Layer 5 of a small transformer language model trained on English Wikipedia (13 layers, counted from 0, width 128). Numbers have three digits each and are written without spaces.
A neuron adds its activation times its output weights to the MLP's output. To switch it off is to set its activation to zero at one token and run the rest of the model.

Output weights of the MLP neurons that the questions are about. A number n stands for (n - 500) times 0.0018.
n18: 598450328784645561376372508541513602633474504512689440408573447531683471726531670528362634472650755482433492252662708711520492345520516706673578315446600555434489686504219638557238244358719396708458577409645315457387420358382587577684472775520471452411293547515438384320621556362471638209405665343492410297526547754330433496650341345661339315407438438402496681524260643504500541411475
n52: 221753592524455556405650403439741530624704512241344368421480480428513520616391766456412525580473458653355606451320573295727385310504754519259512447485791618616557652687477596460538468316585305508420428519269192802500476589311478527619444481431488377619433266430471623619183504492360414429567500348524553644449462556539529694581583255465553432585647696270711426286488531412414808540603
n96: 450628599654389365689345375434516450492454375469743647571515438438496512263408577431692958565547713490433304515555438417449508477572720438535430608672386447493507441780551542655778512301530705617434515518492596362540458323539475489461291420350535559673712519500583358492186496635429507466448323288334481288381456383598472799602489544571229500230437438522426571496713662511484315546406
n148: 554382676536394550512709310450591527487542373602612250632615906453354641488617450361290590410509457336385471816614538618504508625358475255265429635747693641377666395316586649417477425693604563681613155527576611635419394698748443417527394442558171338559350616613386458516459412520310608337548508432735463205355453462383708550391605534628601585376172454452587697492382395508458694463416
n175: 638465756603619832474707373415417431549369414788577629364547606300421542566471431259563238458813366216484516521485335226649026516692320306404484672370661500551549129511871958378436341695281375765610721229740642740581338511616590525784099505341543276442562771683295640801584158695430336718587290376707521511382114607752538427550562691388683569378452457582378546314364268290441441532672
n187: 523413560470593606321304409450540585554455638647614448711526584493341783781661249568417630349577600530363597427514155403653691664358477786585415592558688533675596473224587561729504401389423551476572330518368472532410504439534569279528189504523492475366507559462508477504583524460150349470456337523370615581285552304493414637267634512592578582519597546445473378653511437390331647678411
n202: 715361410478421559348269543583634513593303635468438457355654413496807225758589546640305533622357406371641713669656642192394329573361642457671422662474400660675743500601452418733449623270482327529302677475500542606580707714341373535298509418550390540200603390263277412751242486457281580751212644737446307523490638383309570576563455368271477458582703707672482562445774358287625375359834
n213: 352349429566325572156477579408441336333588630591739382651650592391543632416724480358583845638669560500574346356727725328576626420641516399298407500428504543382452731524477409364418424593442818533688437596440673521496480488623670651666626684424500777417578550275366524606591466236443357602539168480430712439373359467632484419391477590515419533560221262512356589312414492452492463504520
n225: 402470654834491602452364444729350363477512547518353538674704446567648567440514589836429376496475383402399115742652383234478438643544558164396175525690301557611421527504729713657387768487586466570879336317457583641385416509558200343508263613393249650569487435679436500412411566445404833518630364668408590345173491500279509574590356537379364562420247446647397556737680517611518568544677
n229: 257432461689439393270640297412300467431340345696469475585374663470564643542740603284492627629553608535553568631436336411696394428574452459364604463628534666420515415580545626166415480565485244541500681629521578688414547559409500624397535530294512556491395634532435395777161651530480108492307641164566420544416297635724569559554593488550633515611343336542671504488312450453733609622585
n271: 588460459573321500545440335622360516389508556545448703496401375445554467340793767500529612484323680581590276538551240635576451408561316590492500523512357284444340322223543542630258387431600286578650657353514418812444479309413553445581631637550764550404394569519734334508529429267423213578310729428651634708496709316674633608504541573585657306392517331621462136617854472421483453728436
n288: 342406410693441504667547643671253569335736243545568605178615517789628737627545426623401547570884512420228382483449325553379374633711496539366145527394504702579508529479292380554473649657520708465598586319473295618615463711376606476569423434574525284709358436504479770598344272324483283675388378445581641310412397416395585313601431385504407673653517659580371456417447540582646500689466
n301: 489531572444322540440348572518587510559430455425528320381284576575364402483574580418724578389407456589574720482483504472409703471681591354339511564705607705344564456598466435707683591728598435477493608561570392660504407522522662349316529480453504634643521252428552541600716389476559342521648404470592707205458564403352626567573475526444349173460368420654638447398414235504452371392216
n366: 535414566385536378419616381567624405480601489652332367706223433571416417462415586481394399438759437396391476449519302531373535445330457552448710588273504488496445456536563504532772492676618395369374371654543500699435562688543609720547415278787472795815724454529488368369617542437444470446427744568600239584350402576687464547446396638557516548366189731906682405378337546625444468586548
n370: 534748538496408500387504589513428628448524206441649450373585444435559414685241602542398266470767468451315188406577229684629719556588449315353418791419338404418496639397241223547472645687471678585536525949468566514320475577445568553666450436739680630631647801418356757483288609593579575458546535600366376348477536586471610358306408372389330289620344474587453649603513529602150535572678

Each question names a token from some text and the token that comes next. It shows the activations a of the neurons there, in the order above. A number n stands for (n - 500) times 0.0027.

Then comes g, the gradient of the next token's log-probability with respect to the MLP's output, scaled to length 1. A neuron's effect is roughly proportional to its activation times (output weights . g). A number n stands for (n - 500) times 0.00068.

"gen", then "erate"
a: 443492454438498511493455463494467507457438437
g: 469646378767535593283277570545511549729353534452420414534502548424538444422451470477305449358667818701620333567302675546376284680264468689582542226467436632404352467707284500461538367649424338607407517455538361769434559359235396393540409663369429524601520607325553372291533556592556465708481440752433474511523597729674379467752422704417403388552606411344470509660442485697414539661706
Which neuron, switched off, lowers the next token's probability most? n148

"34", then " bus"
a: 461490437447460689437799453467441459440454464
g: 456543626646507492214354469551327518580725409568329309632445557659559438498440425321373291315447489562622422408518651583509298358416257395520659489383529342496312533504572527454469461300464501667581622383528632703423623467685379621602825429506664496455621474667520474709661453329381442751415442577456707418360478625271521695510518688413099700353665467564288310603534734629542432461723
Which neuron, switched off, raises the next token's probability most? n187

"ction", then " of"
a: 457469728598492846438493445498449522455836493
g: 617594403275472410769352088630592583323367440594382534622311591553607335607491622447493536437514473632571469487526477228395623433516298598642592760352518646617671551244406525454589621580487475480530607587400502674364532666478589666619844290439639586428536293401553472421476488310736356482530474338483317390291697575662639485495435336746437520579496315486314216574779523508503408430525
Which neuron, switched off, lowers the next token's probability most? n366

"rs", then "hip"
a: 444438468446469444449492493488485453437597514
g: 692436530390624726705560270319446565657594319490402482488729514528409316696723581667372355392552574624327651622616449465516429554437432425457361530681429396541389285657644454505285419376520478356420528698435567587522406586336403405387460364400510448474373243714493571351433622362473441644493676529244482294679591465651592678492721480267581671594527524481516659743607439299735450663109
Which neuron, switched off, raises the next token's probability most? n366

"ile", then "y"
a: 519438438446497445461568464579476437446457501
g: 362522680418528631564572426437611562177200498607528477624625428437346601591550567391401587393349333476496530792565600556782392214501464515702511414347730506809733611565047592254454560521518535435335313543357690629421689568443528443534538462601749470203475479560597319483566551710399606214386560647587546532618521609493547542464449586615597274539410472408368424489480472474394428500343
Which neuron, switched off, lowers the next token's probability most? n288

",", then " serving"
a: 462438438451650461493451716438472438449440469
g: 353644647639724610486476360450388341642245530543492647251481103660580646480299282600640458447407642348416558390502568381612527426428378654391516524409402545490466426471780309453570518511289775446548408480555497504686530289635614827578405620508377581295614628634507542807557693371639378465307616470576424499300402574373558311705282566447484427551427584499506492518575281485687390500737
Which neuron, switched off, lowers the next token's probability most? n175

" Bus", then " Operation"
a: 439473471455499438437479479523490493437456491
g: 652494442719542635694676524398458624657373497375577489552240513520374611516488356505706357468663621251622386310489378352421491654410609622633455720524452630682655280594350449671513656529403703448586623398424279418484687642362453814535753611368363341578559598533444517520420366412636418389173557676473479414670601098473452505429250505303497483586454628368555383478540458659548309328481
Which neuron, switched off, raises the next token's probability most? n202

" Sh", then "ō"
a: 474482468496471443477437437725499452437438498
g: 570676670571610426409493402445778714467419555566559674749675551530236632460559257492567249664683313548443529224656149488318686386486317434622663638646554436606417344458440558479367602580451389509506327676495555601492417610334571441545588606462444405620379565423484335482505505526570425487301652381718393397352238296436771482348606522660443488393589561556676355467604310418621588237717
Which neuron, switched off, lowers the next token's probability most? n229

",", then " ("
a: 472441453447501441487466621437482438439444477
g: 609646428558429432491428557591569495378264368555406588551517509665376444543716278652474556580556672391725414469625373517319415521510485357776669398400388540373570322435547321264442457560380504491579599205395670254509455703392669575716509390486435391824359816407446454486648420682579356759758614425406299411544531431544710827410345411671535566379378434726373497536454286456464521483560
Which neuron, switched off, lowers the next token's probability most? n52

"=", then "Char"
a: 460470437447490490504490439438480461447437470
g: 525342392477296613420626564481303728252647815569662475360657443317699153527510577353538363334616462602561661525567509562575641484484562608374444463539396567350316542487326433367528607581455520702454558542419812763255457430355388318355416648377465642202420440387640557354573503604599443744416410548426395773423643645576651501577535504368659584628382422413367397606321431597639610327671
Which neuron, switched off, lowers the next token's probability most? n96

" sole", then "ly"
a: 439469464446469450475439441453447437438454443
g: 457562532618502361515425571471460406544395620478609477581697462429443332431548328523337560580866451475587471566393645188179494182542500480375496492725284629527518684876411399687685560738470533558496650688540343478433210365410526416377516375480480458483555433562408651657689724480490532447626451650396493305487506697539499539547563511536363799375614601419629345412110554492481428506260
Which neuron, switched off, lowers the next token's probability most? n271

" La", then "Mon"
a: 555484465463491455478684461947438437439478452
g: 652642711448429521613580408527245476554408593529686513531511610691413651349574518420727622414582280340464438422517366636515399651647628534424449597507608568344535422660386767669323468439344483335576529635633404680396445347525542241346584334372420477479522396226703746276359234567580622300439515445374433589437513537642648526405632442615689239561392609417237740548389644606622206657444
Which neuron, switched off, lowers the next token's probability most? n229

"25", then " Limited"
a: 464490444447492576437867456484451449456445484
g: 381250421540554715591579437231606347512462589677637423577360258234676422782405176667481444447467455599524304549482301523449583407616645490373459504454718572503284412511691451282487545399610644470652505383483574681321350406415403517641646292342568563719560515477453431569457641540497535518580373602326603273439621648407329587422330639570330729534563635703422515595312673668593389473821
Which neuron, switched off, lowers the next token's probability most? n213

" Fin", then "est"
a: 463475667439500438493441491437445490453463442
g: 489553557604540458618540490530532651302601585415560407511293660617455554448609591709348626462473777412538401684499604516593318604367313590488472408686363389387748140605497595519574436504575441388504418248559556255431533654369557569663439405629492540538696557148627605344487371630481462432692552362576655540270659273686436235604467383630640048411617492434567620491510634297432372588407
Which neuron, switched off, lowers the next token's probability most? n96